Layer 4 of a small transformer language model trained on English Wikipedia (11 layers, counted from 0, width 64).
In attention head 0, each number of a token's query is one row of weights dot the token's vector x plus its bias. The head spreads its attention over the tokens so far by the softmax of query dot key.

Query weights of the head. A number n stands for n times 0.0097.
q0 (bias -0.207): 21 -12 28 28 17 -1 -1 29 20 1 -54 -39 -4 3 -4 -72 -5 -21 24 -49 -3 -28 -49 -10 -47 6 0 12 -53 -6 33 -16 -16 -9 2 -21 -5 0 48 51 -12 -6 42 27 61 43 30 -8 -9 26 55 56 -49 40 -7 -4 0 12 -49 -23 -61 -8 17 -3
q1 (bias -0.147): -12 44 1 -2 -2 13 17 27 12 1 28 -4 -62 -54 34 -20 9 20 -28 -24 -13 5 -12 8 -27 3 -24 17 23 13 37 -10 -7 1 -50 -31 -4 -2 -7 -14 -25 -9 8 2 5 -12 16 -11 7 4 -15 3 3 1 23 5 -4 -15 37 -5 0 27 20 -26
q2 (bias -0.114): 33 12 30 -19 15 -31 3 12 20 -33 21 42 17 3 -24 -5 -37 4 17 14 -56 24 -28 15 -10 -6 -23 -30 -1 -26 15 16 -35 -1 1 -9 -19 -20 -4 -4 -7 -5 -24 -16 -30 -4 17 9 -7 7 22 26 5 28 -15 11 25 7 -13 29 -24 12 27 -13
q3 (bias 0.169): 31 15 -29 21 18 -20 -5 0 9 1 15 4 -24 -33 31 79 -12 -13 -9 -7 44 40 31 -18 23 17 -2 -16 20 5 -66 35 -20 20 39 68 -32 9 11 -19 10 -38 -40 45 -3 -5 -1 20 -7 -24 -42 -72 -7 -31 -21 -17 42 30 -7 5 -8 -8 -3 -26
q4 (bias -0.244): -28 4 4 20 -36 4 -16 33 2 46 -55 -9 -17 -20 10 18 15 -26 -1 -7 -7 -27 -41 -7 -14 6 -8 -13 1 7 25 10 -15 39 -44 12 6 8 49 9 -3 -17 27 13 -19 5 8 35 25 -8 -14 39 -7 -1 24 -36 -24 29 23 7 -18 -6 -26 -34
q5 (bias -0.014): 13 -33 5 32 3 -25 9 32 9 21 15 43 18 -10 17 -37 -14 14 -19 18 -50 17 33 5 -38 8 -19 28 -11 -7 -9 -7 -8 -45 -4 -2 -9 -23 43 5 3 -19 -10 -4 24 19 -64 -10 7 8 -66 20 22 -10 1 22 -37 -32 23 -21 11 23 7 -5
q6 (bias -0.033): -3 -6 -5 19 -51 -9 -5 -11 5 53 -32 1 -9 -56 14 -7 -7 20 -67 41 -10 28 -8 4 2 6 -24 24 35 23 0 17 -34 7 23 8 24 -6 10 21 25 -20 -32 -10 48 64 -26 -3 -23 -42 -45 22 3 -38 8 -4 16 9 3 5 15 -13 -25 20
q7 (bias 0.049): -2 -26 -12 26 4 29 -26 -15 0 0 -34 25 35 -18 -25 3 2 28 -4 8 -25 -4 9 -31 9 -13 -11 5 1 -11 32 5 0 26 -24 5 43 2 42 -38 -2 24 -21 -20 45 -35 14 -19 10 -11 -17 -19 10 -39 -14 -6 6 25 -1 37 5 18 -34 9
q8 (bias 0.142): 11 28 -5 -1 52 -4 -54 -6 -8 -20 69 18 -12 -38 48 8 -32 26 -11 -42 12 20 30 -13 14 1 -6 -15 31 23 -41 15 3 27 1 25 -45 21 -35 -33 -7 -14 -55 6 -38 -4 19 -22 17 -28 -5 -46 46 -55 9 -5 -28 11 47 25 -1 32 -1 50
q9 (bias -0.017): 8 -1 -26 25 2 13 0 62 -8 12 -34 -36 46 -6 43 -11 4 -26 -6 18 -23 2 6 12 20 -23 -27 -31 -16 17 0 -66 63 -23 16 -37 -17 27 -47 12 23 10 6 -18 30 -14 1 34 -49 -6 15 0 -22 -5 -15 -32 32 -9 -24 -8 10 11 46 4
q10 (bias -0.084): -12 -31 -1 -30 24 -14 -21 46 15 -5 -34 -11 -3 4 30 7 -51 -9 -26 17 11 -23 21 28 0 0 20 3 18 8 -5 1 18 13 -14 -48 -5 36 0 -22 -24 -21 9 -42 4 2 39 -6 -30 -1 22 33 39 13 -17 -24 2 40 1 -23 -2 -18 0 41
q11 (bias 0.294): 79 34 -33 4 -5 8 -7 3 12 -13 57 30 -14 8 -1 -17 -6 -22 6 56 6 -6 52 -14 53 9 -52 36 71 8 -55 7 -2 28 58 24 -4 2 -25 -61 11 -31 -29 -32 -1 -63 -39 39 -70 -53 -49 -51 48 -21 -27 8 57 1 9 19 27 26 -38 1
q12 (bias 0.081): -13 -7 18 30 -15 21 -2 -22 -17 -38 5 19 -40 -7 47 15 12 14 35 -12 -19 -15 16 -17 -36 6 -1 23 6 -4 3 4 -52 23 -18 29 -8 17 -32 23 12 41 -5 -24 -25 15 8 -11 39 19 -3 -2 -38 -42 11 31 -9 -1 43 -20 -20 3 -7 -8
q13 (bias 0.011): 0 -16 13 9 24 18 11 -3 2 0 5 -7 -29 -8 -20 24 6 -37 -21 -1 39 -17 -10 -5 -7 19 48 36 3 -6 19 5 13 -22 -1 1 -28 16 -19 -6 -9 -3 10 18 37 21 -15 -36 -29 -32 9 2 -8 2 12 -38 -5 20 5 9 35 -19 -28 -6
q14 (bias 0.039): -17 -36 6 22 3 2 -5 -5 -29 31 24 16 -48 5 -1 -10 23 -9 -10 29 28 58 33 -36 -3 11 24 -12 -31 -12 1 8 -52 34 -22 -16 -13 -26 -4 -4 -5 -48 18 -26 -9 4 -22 39 -15 -5 -9 2 17 -14 18 20 31 8 -31 10 50 -26 34 -22
q15 (bias -0.142): -26 17 -12 -21 14 4 32 3 -15 -3 -41 -77 4 -45 -1 51 13 -43 18 -1 -21 0 -37 62 13 -36 94 -16 -32 -22 46 17 10 -25 21 -44 13 -10 13 0 -9 29 2 27 43 6 53 -21 4 7 -11 -2 -19 27 0 -35 -13 8 -20 -17 31 -22 -7 -15
q16 (bias 0.047): -19 -19 9 6 3 7 2 3 -26 9 -10 13 15 48 -1 -19 -8 0 27 -11 -14 2 42 4 28 0 -12 -26 -11 4 1 -39 -18 37 -31 -8 23 18 19 35 32 18 -12 -6 -32 -22 14 -3 -1 9 -39 -28 0 14 15 -9 9 -25 -16 -9 5 -35 -1 19
q17 (bias 0.111): -8 24 -31 -3 -9 9 -23 -9 -46 -11 -10 49 26 18 -29 -17 -1 10 -18 -25 41 -27 29 -23 3 -25 0 -11 22 -3 -13 -47 -1 -14 26 29 -31 -6 -7 27 -12 13 -26 -8 -29 -5 18 39 -12 -14 41 2 -21 -1 44 -2 87 14 -1 -11 -4 -7 20 11
q18 (bias -0.130): 32 10 -19 -11 -39 3 -40 32 4 20 15 -47 53 -21 6 -21 45 0 9 -32 -11 -27 -8 -5 33 0 -1 -18 -32 -3 -6 5 5 23 -5 0 -6 21 3 8 15 1 14 19 -24 17 8 15 17 -3 58 -15 -48 8 3 -44 -43 8 26 -8 -9 -16 -24 40
q19 (bias 0.227): 20 -6 -21 -28 0 -21 11 -30 -12 -6 18 18 5 -40 9 31 -38 -12 -62 44 47 48 73 14 20 52 -19 -31 46 2 -72 -12 0 61 27 58 -26 7 13 4 53 -6 -23 8 -42 -40 -60 9 -7 -46 -36 -13 57 -48 -3 -1 19 -8 40 18 -3 10 -28 19
q20 (bias -0.024): -22 13 66 12 -16 23 -1 -18 -13 10 -33 -36 15 19 -13 -13 6 -25 55 59 -17 32 -7 -15 -22 -11 13 -26 -29 -6 39 27 -5 -4 -24 -50 -19 -13 -31 10 -29 11 9 6 55 4 -38 -16 8 1 2 82 -22 17 2 21 -34 -5 -13 13 2 20 -2 -17
q21 (bias 0.172): -45 5 -11 -5 -65 0 52 5 -2 -36 29 3 14 17 -8 -4 26 -8 33 29 -6 40 14 8 23 6 10 -54 -20 1 -27 14 -19 19 -23 -27 -50 -2 -35 -13 -2 -38 8 -1 19 -16 -4 -15 3 30 -17 22 24 57 22 29 16 14 23 0 -38 -9 8 -16
q22 (bias -0.053): 5 28 -30 -19 11 -32 -47 34 45 30 0 24 -28 44 25 13 -6 -2 -37 -26 16 -34 36 33 -9 0 -1 28 48 -5 -32 -42 14 -25 7 -2 -3 -16 7 -2 28 -43 -16 11 -8 8 -4 10 4 -32 -22 -31 47 12 -10 -14 2 1 -11 -33 -9 54 -7 18
q23 (bias 0.033): 25 0 6 27 -29 -14 29 31 -19 -10 -6 -17 13 2 -24 5 8 -11 42 37 -11 2 2 -18 18 21 17 -30 13 -49 21 -1 0 -35 17 -8 -11 -6 2 25 1 41 -19 -40 24 30 -29 4 -45 39 30 9 -15 4 9 -30 -29 -11 -2 -31 -10 7 -14 -3
q24 (bias -0.053): 1 3 -19 -38 -23 26 9 46 28 3 -3 -51 27 12 -12 -51 31 21 -10 -9 -15 -10 32 43 18 -8 -36 -25 16 5 -8 17 -18 31 -19 -28 20 -9 -5 22 -19 -16 -32 13 4 19 0 7 29 -2 -22 18 -8 27 -13 -5 6 -30 2 12 9 -14 -2 10
q25 (bias 0.048): -4 19 -22 0 -23 -2 10 -8 26 19 3 -22 13 9 11 14 -6 -14 8 -13 -44 -11 12 -1 -15 4 2 12 32 -5 22 4 11 19 22 3 1 -34 -17 -1 32 5 -27 6 21 28 -11 -15 -17 -19 -20 0 -1 -31 13 -5 -9 -34 -6 22 -6 -1 8 15
q26 (bias 0.042): 17 8 11 17 10 8 14 15 -38 -37 20 13 -6 27 7 -3 2 -18 27 -16 -7 13 45 -45 11 2 2 44 2 -12 -5 1 -32 18 -16 -19 -13 4 -11 -12 -14 -22 -26 -17 -10 45 -26 -25 10 -32 35 0 -38 13 -20 22 -4 -8 18 -12 45 36 -10 -5
q27 (bias -0.073): -22 2 -11 2 -26 24 2 10 14 -12 -30 -10 -25 20 -5 -40 -15 2 -12 3 20 -24 -45 73 17 -13 33 -1 -9 36 -3 -67 15 -8 4 6 29 0 18 15 18 -26 -2 -17 52 42 -39 6 -14 -27 -31 14 18 50 -7 -1 59 15 -26 -30 17 -40 -25 -44
q28 (bias -0.175): -10 53 42 29 13 16 14 -15 20 25 -58 -28 22 -10 1 -45 -55 -15 -10 -32 3 22 21 -36 -23 -23 21 22 6 22 38 -27 11 25 -10 8 -47 -9 -32 9 -11 -23 31 -25 19 5 -39 -43 15 39 69 10 -32 4 -22 -8 -12 17 -6 -8 21 -5 25 -18
q29 (bias 0.246): 11 10 9 2 8 -9 19 -50 -25 -49 56 54 -14 12 19 -20 0 -4 -2 8 -25 13 52 14 38 20 -34 7 54 39 -39 16 23 14 -11 28 -4 16 -21 -24 27 9 -72 -31 -25 -66 -46 35 -30 -32 -51 -9 54 -50 7 21 26 -1 -16 3 22 25 13 21
q30 (bias -0.039): -9 4 -9 -13 56 10 4 -27 -1 14 -17 -5 -43 4 -10 -21 26 -19 7 20 -6 -5 -27 -45 20 6 -6 61 26 25 32 18 -34 7 13 4 -17 -9 42 32 -29 -18 20 41 -9 12 24 -10 2 -28 -11 -2 17 -12 -18 9 -26 13 -9 4 -22 2 -3 -51
q31 (bias -0.026): 30 -6 -12 23 22 13 -25 -14 -13 -2 -9 -8 -13 -7 10 -34 -23 28 -70 1 -22 37 9 18 30 -4 14 36 10 7 28 3 -58 -12 3 -23 35 13 -12 22 9 -19 20 27 5 -46 4 -13 -26 28 20 -16 -18 -11 -16 -3 -4 48 8 6 -23 4 -14 22

Each question shows a short text with each token's key, already scaled and adjusted for position as the last token sees it. A number n stands for n times 0.015.

Then comes the last token's vector x. A number n stands for n times 0.034.

0 " Ind": 77 34 6 -54 50 7 6 -10 -55 16 18 -68 -17 10 -10 49 -15 -42 26 -73 31 -42 -7 7 3 -9 -2 18 50 -85 24 7
1 "ia": 72 31 23 -54 68 -2 5 -19 -50 24 24 -66 -9 11 -13 52 -19 -44 39 -57 23 -46 1 2 -4 -13 3 28 59 -79 17 10
2 ",": 75 33 18 -58 54 12 1 -15 -51 19 17 -61 -20 13 -22 47 -20 -41 34 -60 26 -38 2 8 3 -11 -1 28 49 -81 20 4
3 " in": 74 30 10 -55 60 9 11 -12 -42 21 17 -64 -13 9 -14 39 -17 -35 40 -60 31 -39 3 17 0 -6 6 13 56 -84 20 2
4 " which": 68 27 25 -52 52 4 -3 -14 -46 21 19 -65 -18 3 -21 47 -12 -45 38 -61 27 -49 3 10 -6 -13 -2 13 50 -79 19 -4
5 " S": 74 29 26 -49 61 1 8 -15 -35 16 22 -67 -9 -3 -23 42 -19 -41 39 -60 22 -43 10 4 -2 -7 3 18 59 -77 19 1
6 "re": 79 25 24 -46 59 -6 2 -16 -39 18 26 -64 -13 -4 -15 38 0 -41 43 -64 17 -52 11 2 0 -3 0 13 57 -77 29 -1
7 "ep": 73 25 13 -45 67 6 6 -18 -45 12 15 -75 -5 1 -16 36 -11 -36 42 -61 15 -54 12 -4 -1 -6 0 11 59 -88 20 9
8 "ar": 72 27 28 -53 60 2 3 -28 -49 5 19 -68 -9 2 -24 49 -7 -43 37 -62 15 -61 8 2 3 -4 1 16 52 -79 24 -5
x: -5 -10 21 -13 -2 -15 16 -13 32 13 -24 13 25 0 7 34 24 70 0 -22 -16 12 12 -29 -45 65 7 22 60 11 -29 28 19 -28 4 -40 -3 39 11 -9 -49 21 -64 28 -20 -14 19 -12 -39 18 1 -23 -25 0 10 17 4 4 -33 -37 -1 -62 15 1
Which token does the last token look at most, and with what share of its attention? 8 "ar", with about 20%

0 "ry": 78 29 5 -56 53 5 5 -12 -58 14 15 -69 -20 8 -7 46 -12 -41 29 -71 31 -38 -9 7 2 -7 -8 19 47 -86 23 2
1 "st": 72 28 24 -53 73 -2 9 -15 -54 23 10 -66 -24 -7 -11 53 -7 -35 51 -55 22 -49 -1 5 6 -14 -6 18 50 -93 23 6
2 "all": 74 28 25 -63 70 -4 2 -16 -56 8 16 -62 -19 0 -15 47 -10 -38 44 -62 22 -48 9 -3 6 -7 -2 27 54 -84 20 8
3 "ine": 66 27 23 -59 74 -6 7 -10 -55 19 20 -63 -14 2 -7 51 -7 -38 44 -57 25 -44 0 2 2 -13 -2 26 52 -82 20 12
4 " m": 69 26 25 -56 75 0 9 -12 -47 5 15 -70 -12 5 -15 40 -9 -39 43 -61 25 -47 3 -11 0 -11 3 28 47 -82 17 3
5 "ult": 70 35 18 -64 70 -10 -1 -13 -41 16 16 -69 -13 14 -18 48 -14 -39 53 -56 27 -52 -5 -4 3 -14 11 16 51 -78 18 9
6 "it": 67 32 18 -52 80 -11 4 -7 -53 17 19 -67 -20 6 -11 45 -16 -38 37 -51 30 -49 -1 0 -1 -17 -2 18 51 -81 22 -6
7 "r": 68 27 24 -63 73 -4 4 -14 -50 15 18 -64 -21 -5 -16 48 -4 -44 47 -52 32 -45 -2 -11 12 -9 2 16 49 -80 22 5
8 "ack": 65 36 22 -64 74 -11 4 -8 -54 14 17 -61 -13 -3 -12 42 -10 -37 40 -58 28 -38 1 -13 12 -13 2 25 48 -79 19 2
x: -3 -22 14 -38 -14 5 5 7 31 9 -10 3 24 10 6 22 31 46 8 -25 -17 3 30 -34 -46 48 -1 23 25 10 -9 29 25 -28 -21 -48 17 35 14 -24 -12 -1 -74 32 11 -7 25 -16 -47 29 -26 -25 -33 -25 42 20 17 23 -33 -23 2 -61 15 17
To which token does the last token give the most attention? 0 "ry"

0 " the": 77 32 3 -57 49 7 5 -12 -57 18 17 -68 -20 10 -5 46 -17 -39 29 -73 30 -42 -5 7 2 -8 -5 17 46 -85 23 3
1 " t": 67 32 22 -57 61 0 -3 -10 -43 16 13 -66 -16 0 -17 47 -14 -39 39 -50 20 -53 3 -3 -4 -14 5 22 63 -80 14 9
2 "erm": 73 27 20 -52 69 4 10 -3 -54 15 16 -65 -12 3 -14 43 -7 -37 41 -56 16 -52 2 4 -3 -9 1 21 54 -85 31 11
3 " has": 64 33 18 -64 59 -3 -3 2 -56 17 19 -62 -25 13 -19 52 -12 -45 31 -55 26 -42 -4 3 -3 -8 -7 16 48 -81 28 4
4 " a": 74 30 23 -54 59 4 15 -11 -54 17 15 -69 -20 8 -5 47 -14 -30 29 -61 17 -43 0 -5 -4 -3 -3 24 48 -74 26 5
5 " m": 75 30 27 -48 57 6 6 -12 -42 8 13 -68 -11 10 -18 34 -12 -32 37 -60 15 -50 5 -7 -5 -11 7 25 55 -79 19 8
6 "il": 83 40 20 -50 54 -11 -1 -21 -49 15 16 -67 -10 12 -13 45 -10 -27 36 -60 22 -39 -5 0 5 -12 10 17 56 -75 26 9
7 "it": 71 36 21 -50 69 -9 3 -11 -48 13 19 -69 -19 7 -8 41 -18 -34 34 -54 27 -47 1 0 0 -17 1 14 53 -81 25 -2
8 "ar": 70 32 21 -55 61 -2 1 -24 -53 8 12 -67 -9 1 -15 48 -5 -39 40 -58 20 -49 1 -5 8 -10 7 19 49 -81 22 -5
x: -2 -2 11 -16 -5 -20 11 -8 33 15 -16 -1 37 7 2 22 36 69 4 -17 -11 8 12 -20 -40 53 6 32 57 16 -35 26 12 -30 -11 -48 -2 43 10 -10 -40 17 -66 22 0 -19 21 -32 -38 12 -9 -14 -35 6 21 12 11 7 -31 -35 6 -67 19 -1
Which two tokens does the last token look at most, in order? 0 " the", 6 "il"

0 "5": 78 30 7 -59 51 4 8 -11 -58 15 16 -69 -15 6 -8 46 -13 -39 28 -72 33 -43 -8 6 4 -5 -6 20 47 -86 21 4
1 ":": 73 36 21 -63 64 1 9 -13 -49 29 13 -63 -19 -2 -11 44 -17 -31 41 -60 27 -43 -9 4 3 -14 -4 28 52 -84 14 13
2 "5": 73 28 22 -63 60 8 11 -20 -54 23 15 -64 -11 -2 -20 41 -15 -37 38 -58 29 -47 9 10 0 -6 3 29 56 -79 7 5
3 "3": 71 30 23 -66 63 5 13 -18 -51 24 11 -63 -9 -6 -17 42 -11 -38 43 -54 29 -46 6 6 3 -1 0 26 57 -81 10 5
4 "\n\n": 65 24 18 -64 51 -1 2 -10 -60 8 4 -77 4 2 -9 51 -11 -34 17 -65 55 -18 -33 23 -9 -11 3 15 51 -75 14 -2
5 "-": 72 33 3 -58 52 0 3 -11 -46 30 22 -63 -19 6 -21 57 -14 -31 40 -62 24 -38 -1 8 4 -10 -3 21 46 -80 16 7
6 " U": 66 30 21 -48 59 -9 -2 -16 -47 4 22 -66 -4 5 -23 44 -18 -36 24 -56 21 -42 4 11 -9 -14 2 27 55 -77 14 4
7 "K": 72 30 19 -56 54 -7 -10 -24 -43 17 27 -68 -8 4 -21 52 -16 -36 34 -63 17 -36 5 5 -4 -11 -1 21 55 -78 15 11
8 " c": 70 27 21 -48 56 -4 4 -17 -36 14 31 -75 -12 9 -18 47 -12 -42 33 -51 26 -46 8 -3 -6 -11 2 23 60 -73 11 5
x: -6 -20 8 -20 -27 9 30 -18 13 14 -17 15 18 4 -20 35 38 55 -5 -28 -20 27 3 -38 -36 31 5 -1 78 -32 1 30 8 -23 -38 -33 -10 56 17 11 -18 4 -64 42 -15 4 16 -19 -70 14 -11 -19 -9 -4 21 9 -1 15 -14 -29 24 -20 7 26
Which token does the last token look at most, and with what share of its attention? 4 "\n\n", with about 40%

0 "3": 77 30 6 -58 51 4 8 -10 -58 14 15 -69 -16 5 -7 46 -12 -40 28 -72 32 -43 -9 5 6 -4 -8 18 46 -86 21 3
1 ":": 72 36 21 -62 64 2 10 -12 -49 29 12 -62 -21 -2 -11 44 -16 -32 41 -60 26 -44 -8 3 5 -14 -6 27 50 -85 14 12
2 "4": 71 29 21 -63 60 7 9 -16 -54 25 15 -63 -14 -4 -21 42 -12 -36 38 -55 26 -46 12 10 2 -5 2 30 59 -81 7 4
3 "9": 70 29 18 -65 63 2 11 -20 -55 20 13 -66 -9 -5 -17 40 -16 -39 38 -56 29 -42 12 8 2 -5 2 29 53 -79 8 2
4 "\n\n": 64 24 18 -64 51 -1 2 -10 -60 7 4 -77 3 1 -9 52 -10 -34 17 -66 54 -18 -32 23 -8 -10 1 14 49 -75 14 -2
5 "-": 72 33 2 -58 52 0 3 -12 -46 30 22 -63 -19 5 -21 57 -13 -31 41 -63 24 -38 -1 8 5 -9 -4 21 45 -80 16 7
6 " U": 66 30 21 -48 58 -10 -2 -16 -46 4 21 -66 -4 4 -23 44 -18 -36 24 -57 20 -42 4 11 -8 -13 2 26 54 -77 14 4
7 "K": 72 30 19 -56 53 -7 -10 -24 -43 17 27 -68 -8 4 -21 52 -16 -35 34 -63 16 -36 5 5 -3 -10 -1 21 55 -77 15 11
8 " and": 72 32 13 -46 49 1 5 -15 -39 21 28 -68 -15 16 -21 52 -15 -38 37 -61 14 -45 10 6 -4 -7 -3 25 51 -77 15 10
x: 4 -30 11 -20 -32 -11 35 -31 24 24 -11 17 20 1 7 45 26 56 -13 -33 2 34 -20 -41 -35 51 10 0 53 0 -2 30 3 -21 -34 -41 -1 43 10 -7 -20 20 -66 29 1 4 6 0 -49 30 -8 -42 -26 -4 31 10 6 9 -19 -26 4 -41 7 22
To which token does the last token give the most attention? 4 "\n\n"

0 "st": 77 33 9 -56 55 5 6 -9 -57 16 17 -68 -18 7 -8 49 -16 -42 30 -71 31 -43 -10 7 2 -10 -4 17 49 -88 24 6
1 "p": 74 27 15 -58 69 -2 -1 -20 -51 19 16 -70 -8 -2 -13 49 -20 -37 47 -57 26 -54 3 -10 -2 -19 4 22 47 -88 18 1
2 "ost": 71 37 16 -59 69 -11 5 -14 -57 16 14 -63 -9 9 -13 46 -22 -40 33 -63 24 -49 5 -9 -5 -11 5 20 60 -82 21 0
3 ".": 72 34 29 -58 69 9 4 -8 -53 18 16 -65 -13 2 -13 45 -14 -46 32 -60 37 -32 -12 7 -5 -14 -1 24 49 -82 15 0
4 " W": 74 26 19 -53 67 5 6 -4 -47 22 23 -70 -13 -2 -21 43 -12 -39 32 -55 24 -43 -2 2 -7 -15 -5 25 56 -86 16 10
5 "rit": 67 23 16 -54 65 -7 11 -5 -44 5 14 -77 -12 9 -6 42 -8 -37 37 -55 26 -45 -10 4 -10 -8 5 21 69 -82 14 10
6 "ing": 73 29 18 -53 65 -1 8 -9 -52 13 20 -68 -14 7 -4 47 -9 -44 42 -60 24 -43 -8 4 -6 -9 -1 15 53 -84 12 11
7 " for": 75 32 16 -54 61 6 11 -8 -44 16 14 -67 -16 5 -13 41 -9 -41 45 -63 20 -39 4 9 3 -3 0 22 57 -82 13 5
8 " T": 68 37 20 -50 58 2 0 -17 -42 13 15 -65 -12 -3 -19 44 -16 -38 37 -60 8 -50 9 1 1 -13 2 21 60 -81 13 10
x: -16 -14 17 -24 -29 1 11 -11 26 14 -17 23 11 1 -13 37 33 55 -8 -33 -2 13 13 -29 -41 49 26 8 82 -4 -25 24 3 -13 -32 -52 4 41 -12 -2 -30 6 -49 38 -2 26 13 -9 -46 25 -2 -26 -22 -3 -2 21 -16 20 -30 -35 13 -42 14 22
To which token does the last token give the most attention? 5 "rit"

0 "ions": 76 26 8 -59 54 5 9 -4 -59 17 18 -69 -18 10 -11 48 -18 -37 26 -69 33 -42 -12 8 -3 -8 -7 22 50 -82 18 0
1 ",": 76 28 19 -59 56 13 3 -7 -51 24 19 -59 -20 11 -24 46 -20 -35 33 -61 25 -45 -1 8 -3 -11 -2 29 51 -77 14 1
2 " the": 70 22 17 -58 57 6 5 -13 -51 24 18 -67 -13 8 -12 44 -8 -32 35 -60 26 -49 3 8 -11 -10 6 21 47 -75 14 -4
3 " gr": 72 26 22 -53 62 5 7 -19 -44 17 21 -68 -24 2 -22 47 -5 -40 49 -55 21 -47 9 -4 7 -9 7 27 54 -74 18 3
4 "oup": 65 41 15 -71 67 4 5 -12 -48 18 19 -68 -8 5 -19 47 -16 -44 39 -57 24 -39 2 -1 -1 -11 1 26 55 -74 17 9
5 " re": 77 32 19 -54 65 -5 7 -7 -45 12 24 -65 -17 8 -23 45 -10 -45 32 -53 28 -44 2 -6 5 -5 -8 20 58 -77 27 6
6 "duc": 71 35 17 -58 70 0 8 0 -48 6 13 -64 -13 7 -26 36 -17 -49 33 -55 22 -53 1 -1 -9 -6 -11 19 51 -78 20 17
7 "ed": 73 37 20 -58 65 10 21 0 -51 12 6 -67 -10 5 -19 43 -19 -47 35 -58 16 -60 -10 -1 -5 -3 -10 21 44 -78 13 11
8 " to": 62 38 16 -55 57 5 15 -11 -47 12 6 -72 -19 4 -22 45 -22 -41 30 -55 15 -43 7 8 -5 0 -12 23 52 -77 16 8
x: 16 -13 15 -19 -14 0 23 -11 15 22 -19 16 18 -4 3 44 33 61 -15 -40 0 9 -14 -37 -42 37 7 3 67 7 -9 42 7 -32 -26 -46 17 30 13 -21 -39 16 -40 32 29 11 10 0 -57 38 -21 -21 -16 -8 6 10 -12 12 -19 -40 5 -61 9 16
Which token does the last token look at most, and with what share of its attention? 7 "ed", with about 30%

0 "ra": 78 31 6 -55 51 7 10 -11 -59 16 17 -70 -19 11 -7 48 -15 -38 27 -73 30 -43 -10 5 4 -7 -6 18 48 -85 24 5
1 "is": 75 28 24 -58 66 1 15 -14 -57 18 22 -61 -19 6 -10 51 -5 -40 41 -58 20 -54 4 -2 -6 -8 -3 21 52 -84 26 14
2 "ed": 77 35 17 -58 64 5 20 -7 -48 20 8 -66 -17 9 -13 45 -19 -44 44 -59 20 -56 -4 -2 -4 -5 -3 24 45 -84 16 8
3 " it": 70 26 19 -64 61 3 8 -9 -54 20 24 -65 -28 4 -13 46 -7 -42 40 -58 23 -47 8 2 1 -5 -13 23 46 -82 20 11
4 " as": 71 28 13 -59 58 2 17 -11 -60 14 14 -70 -20 8 -12 42 -18 -35 32 -68 22 -37 2 3 5 -2 -6 27 48 -75 21 5
5 " \"": 62 29 17 -59 53 -6 7 -8 -50 15 25 -65 -15 4 -24 45 -16 -36 27 -63 27 -38 -7 11 -1 -11 -7 21 59 -76 16 8
6 "a": 74 29 20 -48 53 5 13 -22 -47 20 18 -66 -13 11 -24 46 -23 -34 32 -59 8 -58 0 13 -10 -10 -7 15 51 -78 20 15
7 " s": 76 27 23 -52 56 5 11 -11 -42 9 29 -70 -19 7 -22 42 -20 -42 33 -59 19 -49 14 -2 2 -3 1 19 55 -76 19 0
8 "m": 76 30 23 -45 56 10 11 -16 -45 10 17 -68 -4 6 -20 39 -19 -41 28 -61 23 -57 0 3 -5 -7 -2 13 51 -80 29 -1
x: 4 -12 2 -16 -25 -4 27 -5 31 18 -36 -2 -1 9 -5 36 39 59 2 -31 -20 19 4 -32 -63 75 11 7 74 -10 -17 21 15 -7 9 -40 16 31 13 11 -40 -4 -54 11 -13 0 -15 -23 -51 33 -8 -39 -13 -1 7 16 2 13 -19 -39 11 -34 32 15
Which two tokens does the last token look at most, in order? 6 "a", 8 "m"

0 " (": 77 30 5 -53 46 5 6 -8 -53 17 21 -68 -13 10 -12 45 -14 -39 23 -72 32 -43 -7 10 0 -9 -3 19 51 -84 20 3
1 "R": 76 33 26 -66 62 -11 -1 -16 -39 21 17 -70 -18 -1 -25 47 -13 -31 45 -64 31 -38 3 6 6 -11 3 19 57 -80 17 10
2 "ud": 70 34 20 -51 64 4 15 -18 -41 15 12 -69 -10 4 -13 53 -15 -43 43 -59 23 -58 5 -4 -3 -7 6 19 56 -80 23 15
3 "e": 78 32 18 -50 65 -9 12 -13 -48 23 26 -66 -19 14 -18 45 -18 -35 38 -60 19 -63 4 -4 -4 -17 -6 23 59 -82 20 12
4 " B": 71 34 26 -53 63 3 7 -14 -44 20 20 -68 -15 3 -19 45 -20 -40 27 -60 24 -55 4 -3 -3 -13 -6 26 55 -78 14 4
5 "oy": 77 29 13 -53 59 -12 4 -20 -48 14 33 -68 -4 11 -15 46 -12 -47 35 -61 29 -41 6 -4 2 -6 3 25 66 -79 14 7
6 " M": 71 34 25 -51 64 1 9 -18 -38 7 25 -68 -6 7 -16 36 -16 -42 31 -59 25 -47 9 -5 -3 -15 4 22 54 -84 20 7
7 "ix": 68 36 21 -60 56 -8 5 -17 -43 11 30 -64 -9 8 -11 34 -5 -38 31 -58 26 -45 4 0 1 -20 14 21 60 -79 16 11
8 ")": 71 33 23 -59 57 -6 3 -14 -36 16 27 -69 -17 11 -14 47 -5 -36 37 -60 30 -35 -6 6 8 -12 2 24 54 -75 14 13
x: 14 -30 16 -43 -14 3 28 -24 13 13 -14 2 28 -8 10 15 24 57 7 -14 7 12 7 -44 -40 27 17 19 56 -13 -17 25 16 -29 -42 -54 -5 55 8 6 -46 17 -61 31 -2 14 11 -10 -36 33 -33 -38 -16 10 28 19 -7 21 -35 -18 6 -27 17 16
To which token does the last token give the most attention? 0 " ("